Layer 2 of a small transformer language model trained on English Wikipedia (13 layers, counted from 0, width 96).
A neuron's activation on a vector x is SiLU(gate . x) times (in . x), where the dot is the dot product.

Input weights of the MLP neurons that the questions are about. A number n stands for (n - 500) times 0.0017.
n12 gate: 555 437 728 443 384 458 431 343 553 508 263 789 702 564 583 807 444 626 451 537 420 670 550 363 403 678 613 740 521 763 668 578 143 467 516 399 465 517 488 517 534 627 479 569 492 416 286 286 513 629 729 590 382 539 633 476 624 513 375 669 456 739 451 673 492 257 504 239 436 326 424 335 356 665 423 411 597 646 632 586 590 545 691 573 384 327 504 596 413 267 135 584 630 500 491 344
n48 gate: 582 554 731 539 375 573 545 413 762 607 616 446 593 531 690 159 579 421 395 431 442 627 419 374 615 202 404 525 557 479 535 144 517 512 288 607 623 330 287 573 776 417 347 622 536 407 665 597 618 479 596 548 496 365 646 421 561 319 541 421 535 640 412 487 664 582 359 636 422 743 571 549 600 392 257 536 512 475 387 601 412 452 226 601 642 170 467 443 666 390 322 402 435 702 368 417
n49 gate: 546 597 472 710 455 504 571 334 496 732 411 492 250 606 489 628 644 677 704 592 431 481 254 552 337 531 296 566 485 441 427 623 484 500 691 465 437 407 634 492 446 345 601 713 485 533 791 368 358 335 478 579 565 279 541 407 299 438 789 489 672 481 598 508 415 423 524 246 526 580 555 257 535 562 411 537 293 633 644 421 409 451 526 429 606 360 393 431 210 338 247 460 500 507 572 500
n68 gate: 652 430 742 659 496 569 550 489 485 809 527 488 639 552 538 492 251 367 367 573 504 515 523 470 395 841 757 543 523 572 525 320 427 557 417 469 676 504 452 416 648 649 610 636 511 596 420 538 783 587 496 674 737 396 254 463 466 714 688 627 396 640 382 412 508 818 633 663 485 768 415 473 504 296 380 647 466 460 542 620 297 538 417 425 599 432 438 335 624 488 567 478 449 466 532 360
n88 gate: 483 617 581 469 566 430 584 728 452 613 466 597 567 484 471 455 468 589 705 339 462 331 410 276 560 597 612 483 236 363 504 534 386 496 333 442 440 302 508 488 713 664 315 256 516 409 255 312 671 585 569 488 383 479 560 476 586 546 418 456 468 487 741 453 396 475 535 571 421 533 393 377 572 517 730 258 172 326 246 637 462 713 444 394 525 463 193 814 296 577 424 663 652 701 164 479
n99 gate: 707 436 450 295 489 277 438 385 660 545 485 485 408 579 315 493 468 440 592 530 413 482 363 453 471 212 378 402 548 442 551 376 472 345 456 282 508 814 656 359 655 424 481 461 643 486 419 437 446 385 339 606 432 272 378 562 467 203 422 630 532 631 603 465 455 702 469 399 368 600 428 433 394 716 525 464 284 795 504 535 627 644 620 508 393 529 369 660 666 458 591 450 549 529 213 376
n122 gate: 563 586 572 410 450 434 607 429 383 512 425 314 356 396 615 351 560 622 515 504 700 560 419 706 805 476 434 284 570 516 595 423 418 669 641 531 500 536 529 369 559 729 461 645 485 645 485 688 821 516 481 416 688 910 500 534 619 465 566 417 530 606 588 351 703 773 484 414 433 589 664 411 773 619 345 261 451 584 446 339 709 454 557 564 550 508 457 558 592 199 504 362 533 530 637 563
n142 gate: 504 468 520 735 581 100 245 594 306 472 290 484 552 459 620 431 410 538 423 652 366 515 512 594 839 429 398 465 554 263 496 597 455 554 489 693 524 540 493 469 291 409 508 488 523 574 619 631 512 428 538 492 673 186 500 417 481 406 453 376 324 543 408 399 484 821 451 641 388 473 496 477 460 805 462 443 481 592 681 464 629 431 568 568 554 500 410 248 696 311 809 444 460 451 374 421
n143 gate: 598 458 415 433 752 474 725 580 504 716 348 347 383 504 433 504 532 654 622 421 474 518 701 706 641 443 454 511 463 446 472 410 662 267 706 538 554 694 568 422 712 614 439 554 570 407 615 285 430 435 570 537 538 651 486 413 600 436 429 232 442 738 496 647 688 737 586 594 378 195 561 548 454 485 518 624 413 669 548 593 229 319 580 496 452 363 646 436 436 302 439 464 419 493 410 352
n168 gate: 452 676 354 450 633 598 433 584 656 338 342 393 521 444 353 436 545 563 256 533 379 324 511 535 563 666 755 529 757 545 438 741 377 575 557 463 436 349 620 331 625 541 356 474 514 548 600 367 376 493 610 450 653 327 230 458 604 537 514 626 632 474 475 384 551 577 454 416 500 507 444 594 581 338 578 475 542 481 500 309 466 260 394 608 637 579 329 449 356 586 242 472 740 666 655 504
n175 gate: 98 528 520 620 624 290 442 394 694 607 381 604 648 410 639 454 316 517 550 406 689 401 310 466 564 476 445 591 227 512 351 439 521 373 320 433 451 552 652 484 366 365 492 577 603 493 419 515 617 476 688 630 205 330 387 648 469 480 624 557 579 661 558 650 630 374 684 543 276 508 357 368 568 218 572 321 489 673 647 407 726 342 591 604 461 531 496 212 426 460 389 444 504 416 467 362
n12 in: 239 669 672 574 591 404 249 462 504 633 518 715 675 378 430 560 555 192 352 403 593 377 522 436 368 585 525 589 680 650 682 386 491 530 586 598 409 536 538 422 433 424 241 400 689 563 392 387 495 572 478 595 257 586 487 462 256 345 456 640 580 611 344 795 650 487 808 327 391 264 487 439 639 433 33 320 581 649 674 514 332 470 564 906 674 647 416 382 471 364 277 690 604 526 495 429
n48 in: 762 391 273 475 540 416 544 295 465 658 382 443 310 446 540 264 496 206 460 408 476 345 603 349 488 508 571 585 568 422 640 454 466 460 531 278 496 317 511 425 160 370 492 483 496 469 504 488 372 500 551 406 444 670 604 531 785 557 540 423 465 387 220 442 476 576 266 258 500 536 500 611 724 492 496 449 423 500 504 376 578 492 695 566 631 184 528 269 367 471 736 335 205 270 442 366
n49 in: 507 540 430 470 482 489 497 406 598 555 362 676 657 586 472 433 476 442 472 500 594 458 457 431 354 310 362 580 421 570 294 470 371 489 401 641 843 453 602 429 605 584 544 422 574 538 330 692 641 611 352 673 355 485 160 524 440 638 450 559 417 656 426 429 464 486 677 388 452 439 441 276 259 449 297 419 472 658 411 645 726 532 318 456 372 525 608 547 776 463 420 524 385 591 683 544
n68 in: 430 414 528 430 339 720 557 605 432 677 673 338 408 686 254 607 407 479 370 396 328 444 558 575 781 496 634 539 581 688 270 379 373 339 778 492 468 685 507 692 496 339 421 564 576 574 496 466 444 424 587 587 598 372 545 380 412 488 388 324 321 254 481 548 422 278 305 410 378 450 698 611 563 465 436 356 481 289 523 500 800 592 311 731 431 523 616 442 566 532 587 634 628 523 335 375
n88 in: 830 528 685 563 531 535 627 615 637 596 307 561 500 632 382 427 564 458 653 511 571 565 493 333 650 350 507 528 332 573 556 317 310 601 690 521 668 725 684 594 336 579 511 318 548 433 396 521 365 496 514 472 316 667 500 555 535 461 419 582 459 422 611 715 291 256 393 344 382 514 486 626 360 453 517 486 609 601 594 736 406 493 541 420 392 354 384 612 333 591 532 473 417 432 518 528
n99 in: 449 431 378 527 433 389 589 327 608 576 449 485 548 507 411 588 465 608 482 679 572 430 457 535 226 354 379 446 357 307 458 448 485 362 408 326 452 660 619 365 471 493 431 515 482 541 351 539 478 389 229 570 287 322 476 479 376 221 407 528 507 594 581 537 525 442 444 522 473 682 628 318 405 631 486 559 254 680 823 596 604 486 587 389 468 507 363 597 517 303 599 500 486 200 283 522
n122 in: 196 688 394 648 655 110 470 595 609 308 588 416 402 646 565 666 631 522 447 587 808 560 467 484 600 370 465 346 422 543 688 530 587 545 411 633 641 462 496 369 342 613 735 364 395 461 480 643 726 576 415 443 463 705 432 692 394 642 537 416 583 458 760 466 284 645 621 421 642 656 353 291 647 626 528 512 384 504 386 526 534 329 476 229 443 349 343 393 230 265 282 555 399 532 547 383
n142 in: 439 587 364 511 758 429 207 466 611 543 663 679 490 497 479 339 486 546 306 543 442 403 500 396 607 529 540 532 379 452 356 522 557 514 532 698 544 326 500 493 547 594 420 496 542 360 387 560 157 672 384 346 658 419 666 396 550 385 521 483 534 363 437 611 744 640 575 439 363 489 517 450 584 409 618 660 693 797 394 511 603 606 691 559 589 408 525 496 297 256 569 483 497 570 485 395
n143 in: 594 449 464 504 776 388 586 616 447 630 280 362 309 623 400 565 545 362 531 531 523 545 627 624 703 409 478 394 392 392 414 568 652 351 610 696 335 697 610 577 629 547 453 480 527 422 450 144 396 440 671 580 656 676 564 466 742 496 392 260 485 711 462 568 753 640 638 484 456 250 504 515 547 622 390 568 519 790 538 540 252 389 704 384 462 454 516 419 449 380 421 463 288 511 379 331
n168 in: 446 461 587 614 557 661 521 708 613 402 735 484 449 319 416 333 396 754 473 408 383 336 443 429 638 406 569 694 696 250 553 568 239 367 568 838 452 351 533 584 609 653 551 357 526 434 504 355 623 508 496 243 644 476 322 455 416 531 680 414 626 504 580 432 454 608 407 318 452 787 600 462 622 555 369 737 444 184 603 504 476 473 564 591 469 504 377 561 423 727 355 541 686 507 524 527
n175 in: 448 564 622 454 539 492 533 523 377 300 604 681 646 500 351 679 717 530 371 603 520 592 547 355 282 356 581 648 461 565 345 525 220 438 388 444 484 408 605 429 520 604 560 455 457 387 258 621 720 431 237 364 520 467 710 335 684 416 449 519 621 635 780 533 345 496 682 504 504 496 777 465 480 508 184 631 477 403 594 569 508 750 635 837 437 352 401 508 425 574 279 602 530 454 595 664

Each question shows a token from some text and the vector x that enters the MLP there. A number n stands for (n - 500) times 0.0037.

" sl": 665 610 770 451 656 531 611 541 569 350 446 562 404 513 246 609 498 523 578 328 460 628 540 271 180 417 552 411 375 480 326 425 545 445 394 486 579 598 347 491 468 574 385 321 454 608 334 483 721 504 556 527 482 351 468 606 491 451 553 456 809 654 581 585 532 407 516 587 495 498 540 532 338 479 553 342 372 499 494 558 529 409 494 496 605 329 588 513 387 475 678 409 588 442 634 571
Which neuron lights up most? n88

" (": 578 454 532 319 389 536 324 538 357 447 528 403 478 604 418 361 369 510 194 463 641 631 528 633 526 246 452 620 593 372 528 470 467 557 582 547 499 465 382 385 375 622 556 503 324 469 453 453 585 475 310 759 413 608 442 438 484 560 525 487 311 417 451 462 595 595 632 428 187 491 433 481 485 216 526 457 365 369 552 218 422 629 376 657 497 434 742 393 389 470 411 473 435 400 489 513
Which two neurons fire most, strongest first? n68, n48

" W": 586 500 535 455 369 597 632 581 522 540 417 626 562 406 499 653 522 504 461 595 491 429 577 512 456 462 624 747 597 546 534 514 752 546 475 478 477 583 747 674 470 630 266 405 537 608 364 318 376 460 367 496 463 378 665 504 383 524 683 405 567 503 545 410 485 514 498 434 252 523 338 529 639 738 382 585 480 561 430 261 458 661 275 427 448 430 531 562 547 469 599 535 480 468 606 500
Which three neurons fire most, strongest first? n122, n12, n99

"en": 471 575 615 467 585 499 435 328 678 474 569 710 310 687 412 351 444 506 367 499 589 458 696 513 511 476 300 700 507 533 531 414 523 390 701 477 596 295 439 692 488 556 525 109 402 627 539 529 320 617 542 415 352 427 515 507 653 564 480 611 422 453 519 626 378 536 432 509 674 500 532 565 522 478 679 440 498 604 454 520 311 507 455 395 356 551 437 588 638 369 835 472 470 536 649 443
Which neuron lights up most? n175

" D": 518 537 548 308 581 646 258 547 594 564 455 481 543 465 476 612 415 625 398 549 548 421 562 432 315 517 536 756 694 595 498 474 736 494 513 621 446 506 658 789 403 619 302 331 526 494 513 417 445 387 496 424 527 402 463 467 470 619 539 374 562 491 604 435 460 564 461 518 394 445 396 499 477 603 474 545 596 406 406 494 304 526 337 493 559 383 679 554 500 561 621 449 375 532 620 350
Which neuron lights up most? n168

" r": 540 570 698 486 515 607 112 401 647 493 492 388 361 566 449 665 699 501 527 420 587 621 621 425 262 425 558 352 415 539 328 293 611 433 572 542 614 714 289 613 443 515 548 201 383 554 487 475 608 510 385 301 543 358 454 416 521 601 504 343 434 631 697 449 500 538 340 486 632 429 493 498 524 393 482 424 458 349 569 700 409 409 429 511 635 404 669 395 555 453 519 402 564 502 479 493
Which neuron lights up most? n68

":": 504 565 689 305 399 643 435 384 436 725 559 573 600 424 521 367 394 397 457 600 431 567 451 586 359 526 639 505 497 540 319 446 452 504 568 543 513 643 408 552 466 405 651 583 455 639 472 470 477 488 482 332 500 429 357 707 484 687 519 445 516 529 278 478 449 431 631 703 350 545 565 563 420 389 234 311 375 465 469 613 510 735 496 508 490 439 596 548 347 468 572 550 640 342 454 520
Which neuron lights up most? n68

" wh": 462 622 791 521 813 505 504 583 475 559 422 676 456 530 324 482 405 552 466 438 471 409 580 327 244 572 511 345 476 457 438 586 479 482 431 451 784 340 545 528 457 478 556 545 515 785 401 330 609 462 538 348 458 421 397 531 599 471 763 459 535 704 498 467 513 225 550 460 549 446 527 521 550 408 401 437 707 527 663 286 418 342 488 572 614 437 564 662 465 538 584 573 486 302 505 645
Which neuron lights up most? n175

"u": 488 491 609 540 490 386 485 481 731 356 501 701 338 336 463 506 630 592 600 519 626 500 622 293 677 571 588 592 603 304 626 368 541 457 729 510 476 430 723 548 514 542 668 482 567 509 707 376 316 663 544 439 400 513 361 796 479 462 533 460 426 491 478 437 546 530 478 432 660 463 738 467 539 291 507 375 313 422 447 445 531 523 257 307 389 679 521 431 577 509 537 443 489 452 661 544
Which neuron fires most, and how strongly? n168, at about 0.71

"im": 281 493 708 382 658 365 480 222 391 451 686 519 389 438 525 429 690 509 643 434 448 323 819 561 442 343 338 577 430 469 310 414 469 372 470 329 397 347 354 470 433 576 546 410 252 709 581 695 402 493 409 496 450 535 503 508 431 500 512 364 470 516 402 394 488 570 624 408 536 377 664 497 621 377 659 503 567 486 493 702 446 550 502 267 423 616 422 479 531 570 636 462 521 594 693 482
Which neuron lights up most? n68

",": 493 517 420 479 460 545 394 513 549 441 467 307 331 567 499 432 657 575 563 475 492 642 601 442 395 534 402 529 398 503 474 533 425 524 530 475 541 482 604 417 443 543 578 530 479 615 466 386 350 720 345 398 483 421 564 567 517 775 660 396 560 420 523 525 444 331 502 594 213 415 433 555 228 384 170 506 265 436 495 450 420 571 477 483 507 456 509 492 722 603 606 536 445 483 506 609
Which neuron lights up most? n49

" name": 580 581 532 408 518 534 370 468 581 470 477 453 658 449 506 506 527 492 186 633 590 606 644 486 154 464 442 493 456 457 513 608 465 345 573 702 569 614 297 488 504 583 393 426 439 459 514 463 509 722 555 407 509 175 339 790 517 579 729 507 633 453 327 564 517 445 347 490 765 559 440 580 699 299 572 601 306 430 495 516 593 561 440 551 488 272 456 407 537 529 577 387 520 498 377 679
Which three neurons fire most, strongest first? n168, n48, n143

"ri": 321 461 474 499 683 478 452 194 625 526 617 664 461 583 358 500 468 456 490 312 493 467 500 384 563 418 559 502 438 274 606 509 533 352 520 430 605 418 556 435 496 579 782 309 400 534 571 464 476 934 528 446 457 462 540 736 440 411 572 623 289 283 350 454 620 419 434 478 489 450 745 480 516 422 429 514 558 540 503 512 496 439 315 238 519 599 513 687 616 544 539 415 484 282 654 474
Which neuron fires most, and how strongly? n143, at about 0.26

"inn": 443 480 556 583 390 541 657 387 567 396 572 700 289 672 435 599 546 389 366 432 438 510 350 423 429 544 666 541 387 515 653 465 569 214 774 434 588 468 349 499 410 671 615 346 441 428 602 533 217 588 563 320 661 533 617 531 414 491 460 538 373 494 381 505 485 546 506 342 589 402 332 587 598 671 387 553 491 578 266 586 500 473 415 473 558 464 421 628 579 465 680 557 426 481 555 407
Which two neurons fire most, strongest first? n175, n168

" we": 316 540 618 279 600 575 675 348 485 439 394 644 492 466 449 413 628 572 681 247 464 538 670 334 372 488 482 579 247 804 519 557 531 426 349 394 531 579 353 506 557 566 506 507 458 531 353 453 604 495 430 595 360 249 534 632 553 463 507 461 781 565 584 517 646 356 630 544 524 451 500 470 588 338 374 309 506 640 584 464 511 515 265 807 550 390 516 414 443 362 636 503 515 422 529 390
Which neuron lights up most? n175

" pass": 720 562 551 446 516 591 506 440 556 450 726 435 430 585 439 490 497 526 539 309 686 617 498 407 374 451 556 449 299 610 531 476 509 552 496 555 818 634 298 443 486 630 590 369 577 576 472 527 517 452 452 306 479 233 609 480 297 640 630 489 634 569 650 307 610 560 286 599 588 549 569 477 198 383 663 446 600 421 471 607 502 381 616 482 589 628 323 632 323 496 509 488 484 602 536 530
Which three neurons fire most, strongest first? n88, n12, n143

" York": 447 468 564 516 399 654 744 405 702 601 594 674 356 637 494 631 559 496 368 448 522 510 456 517 531 496 365 581 435 393 645 617 523 481 430 750 593 547 424 503 373 686 434 483 520 472 636 478 417 579 686 316 580 354 514 484 485 481 297 501 472 451 520 429 487 415 369 363 484 475 535 603 560 729 324 434 628 537 326 504 434 467 681 517 605 337 311 731 450 417 639 694 412 486 623 498
Which neuron fires most, and how strongly? n48, at about 0.25

"St": 640 419 558 516 343 589 205 391 371 604 404 635 599 505 471 547 526 454 618 595 642 532 274 512 429 298 419 508 534 493 432 415 549 504 538 667 606 628 543 504 586 554 389 253 553 507 481 449 575 469 507 460 484 646 685 717 327 580 491 282 617 324 592 519 479 501 649 674 535 457 691 330 359 589 303 707 530 620 518 569 403 383 569 651 421 576 666 460 484 370 359 510 579 662 486 480
Which neuron fires most, and how strongly? n12, at about 0.95

"),": 570 563 378 409 571 443 481 628 549 411 475 483 482 651 391 493 577 590 312 432 456 645 602 333 541 531 520 554 411 532 476 566 413 563 644 564 629 506 474 443 615 551 465 540 548 580 559 410 314 577 445 315 487 443 445 489 597 783 615 486 492 391 413 581 497 229 509 624 402 449 496 566 352 279 238 563 355 613 433 367 418 510 544 668 491 400 471 508 647 663 496 580 487 486 523 540
Which neuron lights up most? n168

"i": 404 499 471 508 806 304 292 498 643 439 454 676 302 505 376 526 677 552 369 563 603 538 880 488 316 492 352 638 597 418 440 397 517 379 668 513 516 383 419 719 462 554 645 530 463 440 658 457 382 703 533 445 499 543 396 727 530 523 496 536 495 467 453 571 504 501 549 398 743 482 676 527 646 212 482 585 345 515 469 511 573 486 368 374 328 554 502 339 560 614 633 477 479 524 637 563
Which neuron lights up most? n99

"U": 401 461 320 567 575 509 618 326 416 635 514 526 460 365 475 469 525 648 594 455 688 569 510 411 704 514 410 714 529 530 560 602 485 663 604 458 331 474 301 349 585 545 524 506 440 436 534 271 438 520 323 474 396 572 581 680 433 521 401 370 106 425 397 431 556 319 434 430 611 716 808 557 613 572 403 500 520 530 674 532 596 438 619 564 494 434 543 571 401 661 614 425 490 571 482 376
Which two neurons fire most, strongest first? n175, n143

"ts": 476 322 610 474 590 599 436 213 396 624 328 517 600 537 540 246 715 493 847 482 559 368 702 534 622 447 218 612 464 361 530 500 454 481 579 364 580 488 515 658 558 559 467 382 442 483 472 568 433 574 255 315 312 383 424 324 556 449 492 537 548 404 388 478 441 375 653 484 595 504 683 498 551 341 436 476 617 468 368 569 529 576 501 497 505 391 504 471 536 351 697 520 474 666 442 467
Which three neurons fire most, strongest first? n48, n88, n168

"ave": 413 637 501 468 300 626 617 368 433 382 480 655 423 691 460 577 221 597 415 518 617 580 567 561 634 487 364 541 451 430 646 516 452 560 615 386 511 444 606 489 448 686 326 381 632 621 520 561 340 537 307 277 469 305 541 668 528 436 411 538 563 399 420 424 484 525 432 384 719 598 752 508 698 579 417 471 503 500 385 601 527 548 440 314 501 298 356 546 583 333 716 551 499 617 546 480
Which neuron fires most, and how strongly? n122, at about 0.81

" p": 576 582 558 369 800 451 508 528 516 621 540 324 545 264 456 682 603 508 595 496 502 634 680 535 241 375 479 393 400 665 347 459 584 479 499 439 338 536 439 733 409 635 391 305 330 549 342 429 636 155 435 294 547 355 476 331 553 587 527 430 329 448 595 385 523 504 378 633 569 298 530 461 475 598 610 598 651 349 431 442 412 494 512 336 547 450 660 434 602 517 510 532 554 540 447 335
Which neuron lights up most? n143

"areer": 575 324 392 515 331 456 478 426 464 620 546 627 501 438 483 634 574 540 612 519 511 317 379 396 410 560 471 455 629 534 617 472 386 641 521 576 537 637 641 405 493 634 578 217 448 359 552 501 575 565 530 436 598 489 343 114 500 555 405 401 435 300 695 697 487 658 624 502 423 421 406 315 505 473 342 391 688 415 172 427 585 595 453 481 644 311 460 450 573 454 314 464 497 612 488 446
Which three neurons fire most, strongest first? n12, n122, n49